Layer 10 of a small transformer language model trained on English Wikipedia (16 layers, counted from 0, width 128).
A neuron's activation on a vector x is GELU(gate . x) times (in . x), where the dot is the dot product.
The model reads these tokens: " Cal" "i" " (" "1" "9" "7" "8" "-" "8" "0" ")" " ===" "\n" "Mar"

The vector x that enters this layer's MLP at each token. A number n stands for (n - 128) times 0.041.
0 " Cal": 163, 140, 90, 158, 172, 133, 141, 129, 126, 138, 9, 100, 92, 150, 150, 179, 99, 130, 113, 130, 109, 131, 166, 137, 149, 77, 121, 104, 140, 139, 138, 118, 126, 110, 120, 137, 118, 193, 121, 127, 130, 155, 165, 94, 118, 126, 182, 136, 153, 120, 132, 150, 158, 173, 122, 129, 126, 125, 132, 92, 112, 103, 114, 99, 120, 90, 95, 90, 151, 112, 113, 149, 155, 155, 202, 81, 178, 64, 94, 121, 153, 60, 136, 134, 136, 115, 164, 108, 136, 145, 141, 158, 109, 135, 151, 137, 120, 121, 132, 151, 140, 105, 151, 110, 135, 72, 114, 122, 136, 137, 110, 83, 127, 147, 97, 139, 122, 117, 142, 107, 135, 124, 123, 117, 125, 77, 86, 111
1 "i": 144, 114, 125, 161, 100, 121, 98, 167, 102, 139, 49, 138, 139, 90, 114, 113, 102, 95, 135, 142, 151, 139, 132, 138, 199, 42, 96, 146, 108, 145, 51, 126, 118, 132, 105, 131, 153, 123, 90, 128, 147, 149, 87, 68, 104, 161, 120, 170, 184, 143, 143, 127, 169, 105, 120, 127, 172, 129, 175, 121, 141, 98, 116, 109, 156, 101, 93, 99, 125, 85, 82, 80, 144, 125, 122, 69, 168, 97, 112, 111, 137, 173, 101, 122, 132, 117, 194, 153, 141, 123, 167, 110, 152, 188, 143, 157, 146, 85, 135, 114, 182, 110, 133, 123, 120, 140, 138, 88, 159, 138, 107, 73, 69, 143, 114, 142, 125, 150, 145, 109, 72, 182, 99, 127, 138, 133, 121, 178
2 " (": 127, 138, 68, 153, 155, 119, 137, 127, 112, 125, 15, 84, 115, 132, 133, 176, 96, 101, 108, 140, 93, 141, 185, 128, 171, 76, 148, 85, 144, 119, 115, 124, 131, 83, 106, 119, 122, 185, 126, 99, 141, 124, 148, 99, 151, 100, 144, 160, 127, 100, 172, 130, 132, 131, 125, 154, 125, 96, 123, 92, 115, 126, 87, 98, 114, 118, 90, 118, 119, 94, 99, 135, 138, 176, 170, 105, 185, 77, 108, 131, 110, 84, 143, 133, 147, 103, 168, 161, 183, 135, 112, 124, 118, 132, 132, 127, 105, 111, 157, 140, 142, 49, 127, 132, 135, 88, 90, 114, 119, 108, 117, 85, 106, 174, 109, 108, 95, 148, 120, 136, 129, 130, 105, 101, 127, 106, 145, 134
3 "1": 145, 93, 82, 136, 176, 121, 125, 126, 121, 147, 54, 132, 95, 145, 149, 131, 121, 132, 103, 91, 100, 163, 144, 158, 169, 93, 136, 87, 110, 138, 64, 133, 60, 160, 104, 75, 77, 144, 117, 67, 117, 146, 161, 148, 174, 144, 191, 103, 104, 120, 171, 130, 131, 81, 131, 175, 155, 120, 160, 120, 70, 166, 106, 105, 74, 125, 124, 157, 114, 119, 120, 104, 146, 180, 181, 153, 113, 74, 107, 171, 91, 85, 128, 131, 135, 125, 187, 114, 164, 136, 89, 110, 115, 132, 125, 107, 104, 116, 153, 136, 145, 90, 158, 90, 114, 106, 94, 92, 123, 113, 117, 60, 96, 151, 121, 118, 97, 116, 140, 117, 152, 145, 112, 103, 63, 121, 141, 146
4 "9": 183, 108, 82, 139, 171, 79, 123, 144, 168, 159, 96, 111, 51, 153, 170, 151, 167, 153, 105, 63, 97, 163, 134, 169, 173, 121, 109, 123, 97, 136, 94, 143, 77, 127, 90, 57, 60, 141, 137, 82, 118, 149, 146, 143, 186, 142, 168, 89, 104, 174, 183, 93, 122, 91, 140, 191, 134, 130, 135, 116, 114, 162, 79, 101, 66, 122, 133, 133, 84, 133, 121, 100, 135, 165, 180, 141, 168, 134, 115, 155, 98, 61, 163, 108, 111, 140, 149, 95, 130, 138, 55, 102, 85, 133, 129, 93, 133, 134, 141, 150, 142, 109, 137, 121, 117, 103, 113, 108, 130, 125, 112, 101, 92, 114, 106, 93, 114, 114, 147, 91, 129, 164, 96, 97, 86, 140, 133, 107
5 "7": 162, 73, 126, 146, 149, 99, 134, 172, 151, 165, 90, 135, 57, 149, 128, 159, 103, 134, 129, 116, 83, 148, 146, 170, 214, 68, 124, 131, 31, 119, 101, 130, 84, 161, 140, 65, 92, 117, 117, 122, 147, 154, 114, 108, 136, 147, 164, 103, 110, 124, 194, 67, 128, 90, 101, 166, 151, 151, 190, 133, 147, 154, 94, 117, 110, 90, 113, 120, 132, 136, 91, 98, 137, 101, 186, 84, 167, 140, 118, 148, 104, 115, 141, 91, 84, 126, 164, 122, 126, 127, 73, 121, 123, 113, 142, 109, 147, 147, 165, 160, 161, 137, 137, 150, 121, 123, 102, 92, 92, 113, 99, 138, 92, 107, 103, 147, 115, 118, 140, 113, 80, 159, 91, 128, 56, 105, 95, 98
6 "8": 149, 74, 100, 103, 141, 90, 134, 154, 116, 119, 88, 171, 97, 88, 147, 150, 107, 168, 90, 110, 84, 201, 168, 171, 177, 90, 110, 98, 116, 123, 65, 91, 109, 98, 125, 94, 113, 110, 93, 86, 117, 132, 98, 99, 187, 153, 124, 135, 91, 108, 192, 74, 111, 91, 112, 175, 116, 135, 159, 141, 130, 160, 130, 141, 126, 39, 95, 140, 95, 158, 77, 97, 118, 142, 155, 101, 141, 106, 113, 112, 98, 102, 116, 113, 99, 81, 164, 92, 141, 145, 133, 130, 134, 117, 156, 101, 118, 149, 166, 117, 187, 96, 173, 141, 102, 129, 66, 135, 145, 135, 69, 124, 100, 115, 130, 135, 125, 170, 144, 91, 92, 156, 77, 131, 107, 86, 130, 151
7 "-": 147, 105, 79, 122, 152, 88, 116, 115, 96, 123, 82, 137, 84, 121, 134, 159, 111, 82, 161, 95, 54, 150, 192, 187, 124, 109, 123, 105, 149, 117, 73, 123, 66, 83, 113, 83, 118, 109, 81, 104, 176, 133, 103, 153, 168, 126, 160, 87, 154, 75, 171, 77, 122, 116, 164, 190, 124, 142, 114, 126, 144, 137, 112, 87, 74, 106, 97, 136, 114, 148, 124, 121, 162, 124, 162, 103, 193, 107, 88, 201, 132, 97, 106, 110, 151, 109, 183, 108, 173, 146, 100, 139, 120, 134, 121, 99, 114, 169, 158, 121, 148, 91, 127, 128, 133, 112, 83, 110, 147, 104, 87, 103, 128, 91, 113, 102, 127, 122, 127, 144, 86, 160, 84, 121, 77, 101, 129, 153
8 "8": 186, 70, 94, 151, 126, 86, 114, 167, 135, 182, 99, 131, 95, 113, 124, 144, 107, 129, 121, 99, 74, 171, 149, 132, 134, 66, 111, 123, 83, 118, 90, 118, 87, 129, 142, 76, 104, 104, 115, 54, 149, 155, 129, 172, 144, 152, 163, 143, 121, 135, 145, 79, 145, 62, 118, 154, 125, 161, 149, 126, 119, 111, 137, 96, 63, 92, 58, 126, 101, 170, 107, 125, 144, 162, 203, 125, 141, 143, 100, 140, 133, 118, 110, 114, 103, 86, 139, 159, 128, 112, 102, 99, 112, 162, 133, 106, 137, 186, 173, 116, 181, 89, 155, 128, 121, 127, 103, 114, 155, 111, 80, 102, 123, 98, 117, 196, 125, 105, 105, 124, 94, 178, 135, 130, 48, 76, 102, 169
9 "0": 168, 105, 82, 104, 140, 90, 143, 155, 84, 105, 69, 138, 59, 111, 143, 138, 95, 144, 146, 91, 137, 143, 117, 183, 141, 90, 67, 93, 94, 124, 79, 129, 63, 144, 115, 63, 90, 105, 101, 59, 131, 121, 120, 175, 192, 179, 152, 133, 135, 133, 159, 124, 102, 103, 131, 143, 155, 119, 118, 148, 103, 164, 111, 114, 88, 113, 70, 127, 94, 142, 93, 108, 143, 179, 171, 103, 157, 109, 105, 139, 90, 165, 170, 108, 84, 73, 160, 123, 135, 155, 95, 150, 123, 132, 127, 73, 117, 145, 118, 133, 167, 115, 154, 124, 104, 128, 68, 104, 128, 116, 86, 108, 104, 83, 123, 117, 123, 122, 152, 71, 102, 136, 96, 104, 77, 105, 111, 146
10 ")": 146, 137, 88, 108, 129, 168, 129, 131, 46, 165, 42, 157, 99, 106, 91, 165, 98, 148, 148, 135, 89, 127, 113, 124, 116, 92, 132, 73, 144, 70, 119, 174, 105, 118, 108, 94, 122, 117, 107, 93, 138, 162, 93, 153, 152, 145, 182, 113, 140, 110, 167, 117, 123, 152, 125, 145, 181, 127, 188, 84, 95, 124, 126, 105, 117, 109, 115, 86, 80, 164, 111, 101, 127, 142, 147, 100, 182, 110, 76, 133, 66, 127, 132, 131, 135, 94, 143, 143, 148, 127, 111, 113, 155, 109, 162, 87, 175, 102, 124, 143, 134, 87, 134, 169, 129, 100, 89, 94, 137, 140, 69, 85, 82, 118, 117, 104, 106, 141, 145, 109, 127, 179, 108, 134, 102, 112, 101, 140
11 " ===": 148, 145, 83, 126, 129, 134, 133, 108, 80, 114, 53, 118, 115, 93, 78, 151, 124, 170, 120, 82, 75, 117, 109, 122, 125, 102, 149, 119, 103, 97, 123, 127, 108, 95, 85, 121, 114, 156, 79, 134, 181, 176, 88, 188, 141, 124, 150, 105, 147, 135, 159, 112, 106, 197, 93, 164, 182, 127, 147, 91, 108, 97, 126, 110, 101, 63, 120, 143, 122, 117, 138, 134, 94, 148, 163, 91, 127, 121, 112, 143, 123, 69, 165, 144, 155, 117, 148, 142, 154, 95, 159, 130, 146, 104, 108, 90, 179, 121, 144, 143, 158, 59, 124, 148, 150, 62, 110, 127, 138, 126, 113, 113, 55, 107, 117, 86, 86, 105, 110, 122, 110, 176, 86, 104, 124, 84, 83, 146
12 "\n": 164, 140, 79, 166, 167, 128, 142, 122, 109, 118, 8, 98, 90, 146, 145, 177, 110, 138, 112, 124, 116, 132, 158, 130, 149, 87, 121, 105, 131, 140, 133, 124, 126, 112, 118, 135, 112, 188, 117, 132, 143, 158, 176, 85, 122, 124, 182, 138, 145, 119, 139, 144, 157, 177, 118, 131, 130, 123, 141, 106, 109, 106, 114, 109, 126, 103, 94, 98, 147, 111, 109, 146, 164, 146, 196, 84, 169, 58, 97, 113, 143, 41, 141, 132, 148, 120, 158, 106, 147, 131, 139, 151, 106, 121, 148, 134, 116, 120, 133, 161, 138, 114, 155, 108, 128, 52, 116, 133, 133, 133, 114, 89, 128, 140, 97, 136, 134, 115, 131, 114, 133, 128, 127, 125, 133, 85, 83, 126
13 "Mar": 123, 124, 121, 138, 171, 120, 105, 87, 140, 168, 73, 120, 53, 154, 111, 185, 179, 104, 119, 117, 111, 113, 154, 112, 176, 91, 131, 158, 143, 116, 96, 149, 95, 59, 139, 91, 119, 156, 113, 123, 174, 121, 69, 102, 90, 102, 171, 117, 125, 149, 110, 125, 146, 153, 157, 193, 139, 162, 139, 116, 51, 189, 101, 80, 69, 92, 66, 132, 132, 119, 131, 130, 144, 176, 190, 104, 147, 106, 105, 119, 149, 81, 130, 143, 110, 97, 192, 87, 124, 192, 108, 125, 119, 147, 144, 131, 178, 150, 108, 116, 135, 136, 150, 112, 131, 90, 78, 154, 112, 98, 121, 108, 81, 87, 121, 180, 96, 114, 95, 127, 111, 116, 108, 102, 122, 128, 118, 149

Each question shows the input weights of one neuron of the MLP. A number n stands for (n - 128) times 0.0085.

n6 gate: 119, 132, 119, 91, 126, 132, 160, 115, 117, 164, 149, 132, 97, 127, 159, 111, 128, 154, 127, 111, 145, 143, 111, 92, 122, 132, 114, 134, 109, 134, 111, 111, 164, 124, 128, 122, 116, 133, 157, 112, 124, 146, 77, 145, 128, 153, 145, 122, 147, 125, 139, 104, 144, 113, 105, 138, 153, 86, 105, 149, 152, 143, 127, 133, 139, 120, 129, 108, 121, 143, 135, 125, 138, 135, 119, 155, 124, 128, 96, 124, 137, 93, 132, 151, 143, 94, 125, 114, 166, 106, 146, 120, 152, 131, 107, 112, 121, 106, 129, 174, 178, 163, 144, 101, 65, 110, 132, 102, 120, 147, 155, 162, 104, 86, 114, 131, 155, 113, 120, 133, 124, 105, 133, 141, 149, 92, 135, 106
n6 in: 89, 116, 134, 123, 154, 103, 138, 108, 116, 143, 162, 98, 128, 123, 134, 105, 128, 131, 135, 146, 163, 153, 109, 130, 134, 171, 109, 114, 100, 134, 102, 112, 156, 116, 105, 140, 85, 125, 162, 130, 135, 97, 90, 124, 137, 131, 134, 148, 157, 127, 152, 119, 110, 94, 103, 109, 179, 139, 149, 156, 140, 164, 113, 137, 106, 168, 129, 125, 111, 136, 100, 119, 143, 130, 149, 136, 139, 103, 117, 149, 108, 114, 129, 134, 99, 105, 106, 138, 126, 128, 120, 113, 168, 149, 114, 110, 138, 102, 137, 119, 141, 136, 113, 153, 109, 119, 156, 151, 136, 106, 133, 164, 106, 118, 131, 116, 100, 137, 121, 130, 69, 129, 129, 166, 124, 136, 93, 145
On which token does it fire most, and how strongly? 9 "0", at about 10

n21 gate: 141, 109, 155, 111, 99, 118, 144, 124, 150, 136, 121, 133, 128, 167, 149, 127, 114, 132, 127, 133, 126, 107, 99, 102, 114, 110, 114, 141, 150, 113, 94, 150, 99, 108, 102, 114, 146, 142, 138, 93, 136, 137, 99, 120, 83, 114, 101, 134, 131, 97, 141, 124, 125, 132, 118, 124, 146, 102, 132, 160, 116, 111, 184, 199, 127, 144, 116, 116, 165, 122, 98, 109, 117, 154, 132, 161, 130, 152, 118, 152, 135, 140, 130, 127, 113, 119, 119, 118, 114, 159, 159, 131, 141, 102, 104, 113, 113, 166, 163, 120, 144, 153, 110, 140, 132, 108, 135, 114, 132, 171, 150, 116, 141, 132, 121, 110, 119, 131, 169, 131, 78, 114, 123, 147, 138, 86, 120, 114
n21 in: 107, 150, 128, 170, 122, 73, 157, 112, 163, 154, 127, 169, 151, 114, 130, 98, 104, 107, 166, 122, 100, 101, 101, 133, 113, 139, 127, 123, 114, 136, 74, 164, 112, 125, 112, 149, 139, 128, 144, 73, 89, 143, 103, 140, 141, 152, 126, 123, 110, 106, 113, 140, 141, 132, 104, 142, 129, 105, 129, 121, 168, 171, 159, 122, 119, 98, 137, 131, 134, 131, 119, 180, 111, 143, 122, 116, 112, 134, 108, 141, 116, 146, 167, 139, 131, 102, 111, 171, 167, 129, 122, 136, 101, 133, 160, 107, 92, 112, 157, 133, 139, 151, 73, 162, 99, 158, 113, 154, 111, 112, 162, 108, 140, 113, 125, 140, 130, 147, 132, 127, 137, 150, 112, 143, 146, 111, 120, 85
On which token does it fire most? 9 "0"

n142 gate: 129, 118, 134, 116, 120, 96, 127, 117, 126, 115, 97, 142, 113, 137, 158, 127, 122, 137, 82, 159, 125, 86, 112, 120, 112, 71, 127, 153, 153, 95, 130, 129, 131, 130, 122, 125, 93, 102, 146, 115, 102, 65, 119, 144, 163, 142, 113, 117, 110, 157, 131, 172, 166, 136, 135, 159, 103, 182, 110, 137, 141, 162, 123, 124, 153, 107, 117, 107, 157, 142, 112, 138, 113, 137, 104, 157, 103, 156, 160, 118, 136, 109, 148, 135, 140, 81, 114, 134, 133, 121, 124, 126, 138, 131, 121, 129, 95, 135, 147, 165, 101, 148, 150, 126, 113, 159, 148, 101, 120, 157, 109, 129, 139, 141, 174, 146, 155, 133, 154, 140, 136, 101, 115, 123, 133, 96, 141, 103
n142 in: 99, 213, 112, 169, 119, 173, 110, 132, 169, 177, 139, 96, 132, 80, 164, 103, 142, 153, 137, 158, 94, 140, 103, 154, 139, 138, 132, 110, 117, 135, 132, 116, 107, 128, 147, 123, 107, 116, 133, 120, 117, 149, 178, 175, 152, 138, 118, 161, 103, 127, 146, 128, 120, 127, 102, 93, 159, 94, 143, 146, 121, 113, 153, 132, 86, 131, 123, 138, 157, 98, 116, 166, 115, 127, 135, 147, 114, 111, 102, 159, 108, 138, 131, 154, 148, 150, 148, 115, 95, 151, 163, 88, 112, 108, 131, 117, 115, 130, 77, 66, 156, 110, 81, 153, 122, 129, 129, 159, 122, 99, 122, 124, 168, 149, 139, 100, 97, 145, 115, 106, 115, 172, 124, 174, 152, 103, 136, 135
On which token does it fire most, and how strongly? 13 "Mar", at about 0.67

n52 gate: 89, 117, 165, 158, 107, 141, 150, 137, 127, 119, 151, 144, 137, 132, 110, 122, 112, 113, 122, 85, 107, 110, 107, 125, 98, 135, 147, 156, 115, 129, 108, 85, 136, 145, 143, 155, 145, 116, 153, 133, 156, 162, 167, 127, 110, 117, 98, 161, 130, 146, 97, 131, 125, 134, 121, 106, 121, 138, 98, 90, 99, 116, 134, 153, 111, 118, 156, 82, 107, 112, 108, 102, 170, 151, 122, 121, 122, 152, 117, 141, 117, 131, 149, 134, 112, 129, 138, 88, 190, 123, 138, 129, 128, 123, 117, 107, 138, 101, 155, 130, 186, 104, 137, 132, 117, 81, 162, 130, 121, 163, 167, 145, 148, 114, 131, 125, 128, 91, 145, 115, 141, 140, 148, 119, 117, 143, 128, 120
n52 in: 108, 149, 124, 124, 162, 129, 134, 174, 157, 134, 111, 100, 160, 98, 116, 167, 155, 176, 80, 83, 137, 145, 146, 118, 128, 106, 132, 137, 95, 147, 138, 100, 138, 143, 101, 116, 73, 105, 139, 137, 108, 132, 119, 155, 154, 102, 84, 117, 88, 67, 109, 130, 171, 147, 143, 131, 139, 131, 101, 90, 147, 127, 118, 167, 126, 124, 138, 89, 172, 113, 117, 107, 147, 136, 115, 130, 157, 149, 135, 125, 170, 161, 116, 107, 131, 105, 95, 96, 105, 128, 95, 144, 111, 107, 122, 96, 79, 137, 136, 121, 160, 126, 172, 146, 106, 107, 100, 136, 146, 129, 108, 110, 87, 129, 114, 103, 141, 117, 115, 135, 91, 103, 157, 102, 150, 105, 112, 132
On which token does it fire most? 11 " ==="

n229 gate: 154, 146, 150, 100, 131, 117, 142, 112, 136, 134, 120, 126, 123, 109, 140, 115, 131, 118, 132, 153, 115, 131, 151, 113, 97, 149, 133, 82, 114, 93, 123, 107, 154, 117, 136, 140, 124, 110, 146, 104, 122, 134, 104, 122, 138, 91, 160, 123, 137, 133, 124, 120, 131, 108, 132, 134, 115, 116, 136, 159, 108, 136, 147, 97, 149, 95, 106, 104, 124, 152, 137, 107, 111, 155, 101, 135, 144, 148, 122, 127, 152, 132, 124, 143, 121, 146, 134, 126, 123, 105, 119, 129, 123, 110, 144, 126, 111, 135, 108, 127, 117, 115, 100, 118, 137, 115, 106, 91, 126, 162, 148, 129, 130, 112, 140, 110, 111, 118, 107, 111, 139, 110, 115, 128, 98, 128, 99, 153
n229 in: 126, 127, 150, 156, 115, 136, 141, 132, 158, 142, 111, 106, 127, 152, 160, 141, 91, 137, 131, 162, 154, 102, 130, 81, 136, 118, 96, 171, 142, 98, 132, 137, 122, 130, 132, 105, 132, 116, 130, 103, 84, 131, 110, 175, 133, 132, 121, 121, 116, 126, 167, 103, 133, 169, 123, 157, 115, 102, 136, 110, 130, 133, 93, 143, 127, 116, 160, 134, 117, 127, 135, 135, 137, 137, 163, 141, 130, 160, 126, 141, 132, 165, 108, 135, 144, 137, 132, 142, 161, 145, 109, 134, 128, 127, 107, 111, 111, 147, 130, 103, 155, 107, 155, 112, 125, 130, 139, 84, 139, 139, 120, 126, 135, 152, 127, 122, 99, 138, 117, 97, 114, 144, 125, 126, 149, 124, 115, 126
Its three highest activations, in order, are on tokens 10 ")", 8 "8", 9 "0"

n319 gate: 133, 145, 163, 93, 107, 129, 135, 110, 111, 111, 93, 112, 110, 136, 90, 118, 109, 107, 126, 112, 130, 126, 136, 164, 118, 116, 133, 154, 87, 145, 136, 99, 119, 141, 165, 123, 92, 119, 131, 120, 144, 127, 153, 154, 114, 146, 144, 93, 138, 101, 151, 173, 97, 162, 123, 118, 115, 119, 125, 140, 176, 120, 147, 114, 170, 132, 104, 148, 141, 148, 114, 108, 168, 141, 116, 128, 146, 147, 139, 140, 101, 129, 137, 111, 162, 117, 125, 148, 150, 137, 123, 191, 134, 127, 94, 140, 127, 136, 125, 167, 145, 156, 141, 125, 151, 139, 149, 90, 142, 153, 127, 136, 107, 103, 105, 138, 101, 137, 136, 104, 134, 89, 132, 143, 147, 111, 142, 91
n319 in: 150, 162, 114, 126, 129, 104, 163, 115, 131, 133, 122, 142, 115, 111, 143, 144, 102, 112, 130, 130, 150, 114, 126, 182, 138, 138, 120, 119, 129, 109, 120, 131, 137, 140, 133, 168, 114, 109, 122, 111, 142, 138, 158, 149, 122, 100, 147, 91, 77, 123, 122, 143, 99, 81, 119, 163, 100, 134, 150, 169, 122, 137, 127, 109, 133, 132, 88, 90, 95, 134, 160, 112, 145, 118, 177, 144, 165, 117, 157, 132, 135, 149, 148, 90, 139, 127, 139, 135, 166, 121, 124, 141, 154, 145, 109, 134, 153, 106, 153, 137, 124, 173, 136, 105, 144, 147, 151, 128, 122, 100, 155, 116, 118, 140, 116, 100, 143, 117, 89, 129, 114, 115, 140, 112, 156, 143, 121, 112
On which token does it fire most, and how strongly? 9 "0", at about 13

n290 gate: 58, 115, 139, 131, 97, 134, 104, 140, 137, 83, 180, 90, 84, 120, 127, 107, 100, 185, 111, 151, 98, 111, 153, 119, 117, 147, 149, 123, 132, 97, 122, 131, 94, 127, 110, 162, 160, 140, 161, 126, 93, 122, 148, 136, 128, 113, 153, 137, 159, 132, 155, 110, 158, 141, 158, 146, 131, 153, 163, 111, 157, 106, 122, 104, 116, 163, 130, 138, 155, 122, 127, 132, 160, 126, 94, 132, 138, 104, 139, 137, 137, 134, 135, 151, 121, 161, 155, 131, 116, 162, 109, 108, 110, 135, 104, 96, 155, 151, 128, 136, 115, 163, 140, 160, 144, 128, 155, 98, 128, 160, 132, 93, 169, 167, 119, 144, 144, 84, 101, 124, 123, 139, 121, 149, 152, 126, 123, 120
n290 in: 163, 151, 142, 121, 112, 164, 140, 150, 116, 119, 122, 132, 132, 116, 150, 152, 97, 131, 132, 140, 160, 121, 105, 145, 155, 114, 119, 122, 149, 87, 181, 101, 154, 110, 168, 106, 162, 109, 130, 96, 68, 128, 165, 96, 137, 151, 138, 99, 159, 143, 135, 143, 175, 151, 152, 158, 118, 106, 105, 129, 124, 103, 129, 120, 141, 99, 144, 136, 105, 95, 149, 62, 129, 134, 101, 154, 107, 72, 101, 132, 108, 98, 130, 172, 109, 172, 91, 96, 138, 172, 98, 96, 108, 138, 152, 116, 146, 118, 73, 159, 105, 113, 209, 137, 153, 178, 98, 110, 103, 133, 114, 126, 131, 134, 126, 133, 154, 121, 94, 107, 131, 158, 141, 115, 141, 126, 109, 116
Its two highest activations, in order, are on tokens 7 "-", 5 "7"

n275 gate: 155, 144, 94, 136, 133, 91, 158, 115, 111, 151, 124, 127, 112, 157, 118, 121, 95, 132, 110, 143, 147, 138, 149, 132, 93, 140, 126, 116, 158, 134, 89, 156, 117, 157, 125, 122, 119, 115, 134, 109, 150, 122, 102, 154, 127, 162, 174, 80, 191, 142, 151, 128, 118, 94, 114, 104, 97, 123, 142, 123, 139, 125, 141, 113, 160, 155, 103, 104, 176, 111, 132, 103, 165, 137, 82, 127, 93, 115, 130, 141, 126, 126, 103, 111, 148, 180, 137, 134, 133, 102, 167, 124, 112, 114, 118, 112, 82, 111, 182, 148, 108, 108, 128, 105, 119, 122, 143, 126, 127, 184, 154, 143, 162, 128, 150, 131, 123, 111, 162, 160, 110, 157, 142, 134, 84, 136, 144, 133
n275 in: 137, 99, 132, 105, 118, 130, 72, 138, 104, 99, 81, 121, 130, 121, 175, 127, 92, 163, 116, 99, 93, 145, 114, 111, 140, 156, 128, 133, 133, 143, 120, 129, 134, 100, 121, 104, 150, 125, 104, 139, 143, 90, 114, 132, 164, 121, 141, 132, 145, 122, 110, 148, 144, 153, 132, 127, 118, 151, 80, 124, 112, 194, 125, 140, 136, 124, 130, 123, 92, 138, 121, 134, 123, 123, 138, 119, 86, 95, 166, 146, 172, 136, 155, 117, 149, 201, 92, 132, 126, 77, 118, 134, 127, 118, 162, 105, 122, 140, 112, 136, 152, 160, 129, 168, 106, 148, 118, 121, 176, 111, 125, 112, 125, 126, 129, 102, 152, 63, 99, 99, 115, 160, 187, 109, 90, 146, 109, 133
On which token does it fire most? 7 "-"

n51 gate: 166, 122, 142, 80, 113, 126, 100, 95, 119, 127, 114, 174, 172, 114, 154, 104, 122, 137, 159, 119, 126, 97, 158, 128, 137, 126, 154, 93, 129, 159, 104, 128, 124, 127, 124, 123, 159, 159, 122, 104, 116, 108, 168, 124, 145, 142, 107, 124, 156, 132, 135, 134, 99, 126, 101, 85, 150, 91, 114, 127, 140, 143, 136, 153, 115, 95, 117, 116, 121, 97, 139, 152, 156, 124, 142, 138, 163, 154, 115, 124, 106, 116, 119, 107, 69, 120, 127, 126, 122, 141, 128, 145, 142, 149, 109, 125, 106, 108, 152, 115, 121, 131, 141, 88, 132, 130, 158, 142, 126, 127, 111, 89, 97, 106, 113, 119, 140, 127, 132, 121, 110, 109, 110, 120, 109, 135, 151, 127
n51 in: 160, 127, 163, 104, 150, 116, 116, 149, 107, 114, 134, 147, 151, 138, 134, 103, 128, 158, 141, 121, 141, 89, 140, 149, 128, 85, 130, 99, 138, 107, 129, 126, 94, 116, 116, 140, 85, 138, 148, 93, 123, 135, 116, 105, 106, 160, 140, 145, 125, 151, 127, 168, 115, 84, 155, 146, 127, 93, 113, 79, 122, 127, 107, 155, 105, 116, 133, 113, 110, 142, 158, 131, 155, 89, 138, 126, 125, 172, 123, 157, 136, 165, 116, 127, 138, 140, 115, 133, 94, 124, 101, 150, 161, 141, 151, 121, 133, 139, 137, 76, 127, 109, 112, 114, 115, 190, 134, 145, 153, 132, 148, 109, 109, 115, 169, 136, 168, 146, 137, 160, 135, 134, 139, 135, 109, 149, 119, 144
On which token does it fire most? 9 "0"

n111 gate: 149, 117, 135, 104, 117, 129, 133, 129, 129, 144, 101, 116, 108, 128, 118, 122, 154, 101, 160, 128, 124, 158, 163, 118, 118, 109, 135, 121, 93, 143, 129, 115, 122, 109, 118, 118, 117, 118, 146, 94, 138, 128, 118, 123, 146, 146, 134, 105, 118, 133, 114, 106, 146, 151, 135, 141, 160, 124, 112, 135, 101, 110, 106, 138, 104, 124, 106, 137, 110, 131, 145, 144, 145, 127, 122, 155, 122, 128, 123, 151, 137, 136, 139, 140, 113, 137, 111, 131, 140, 114, 116, 100, 149, 140, 151, 132, 139, 119, 131, 118, 96, 132, 141, 129, 139, 127, 123, 117, 139, 138, 131, 99, 114, 140, 107, 111, 102, 132, 153, 123, 140, 124, 144, 146, 104, 140, 144, 122
n111 in: 153, 146, 75, 140, 131, 94, 138, 99, 123, 108, 149, 144, 111, 114, 165, 133, 128, 123, 118, 125, 124, 126, 119, 112, 149, 127, 116, 147, 132, 110, 127, 133, 101, 137, 119, 137, 120, 119, 113, 153, 117, 104, 147, 102, 125, 137, 156, 135, 156, 145, 104, 169, 124, 113, 129, 138, 113, 111, 124, 140, 153, 147, 118, 154, 147, 119, 162, 101, 141, 173, 115, 103, 139, 150, 123, 104, 151, 125, 103, 136, 121, 140, 130, 137, 153, 111, 84, 149, 131, 135, 159, 134, 138, 90, 112, 119, 116, 101, 114, 129, 151, 108, 99, 135, 106, 170, 115, 107, 130, 136, 135, 138, 159, 119, 136, 121, 136, 135, 113, 130, 138, 142, 154, 125, 99, 104, 133, 159
On which token does it fire most, and how strongly? 9 "0", at about 8.1

n186 gate: 144, 148, 169, 105, 145, 144, 144, 133, 134, 127, 87, 120, 110, 114, 126, 121, 90, 141, 154, 122, 150, 143, 105, 159, 115, 115, 123, 138, 162, 121, 110, 168, 122, 123, 98, 80, 150, 143, 164, 146, 112, 136, 150, 120, 122, 164, 121, 101, 141, 126, 169, 112, 104, 134, 137, 108, 143, 148, 116, 141, 124, 124, 122, 117, 117, 165, 129, 155, 156, 144, 147, 143, 147, 151, 103, 127, 148, 129, 139, 165, 145, 93, 140, 128, 119, 156, 140, 75, 118, 141, 141, 146, 134, 140, 116, 102, 146, 136, 122, 140, 117, 140, 125, 109, 108, 137, 95, 121, 88, 150, 142, 126, 132, 144, 147, 170, 102, 88, 133, 164, 106, 169, 147, 111, 127, 115, 129, 144
n186 in: 128, 93, 91, 155, 122, 133, 126, 151, 118, 118, 157, 149, 122, 146, 146, 170, 109, 156, 165, 132, 133, 124, 164, 118, 123, 138, 130, 133, 154, 136, 155, 103, 129, 126, 143, 109, 163, 108, 128, 108, 151, 98, 102, 155, 126, 180, 143, 121, 92, 153, 148, 117, 118, 87, 121, 126, 141, 117, 106, 109, 141, 147, 103, 119, 145, 86, 106, 116, 167, 101, 140, 129, 109, 113, 97, 104, 104, 112, 127, 163, 138, 102, 121, 167, 117, 142, 82, 167, 132, 111, 108, 139, 169, 134, 164, 131, 99, 98, 124, 118, 106, 124, 94, 117, 156, 135, 91, 98, 147, 144, 148, 119, 146, 146, 92, 109, 137, 105, 141, 113, 133, 103, 106, 122, 155, 95, 89, 122
On which token does it fire most? 7 "-"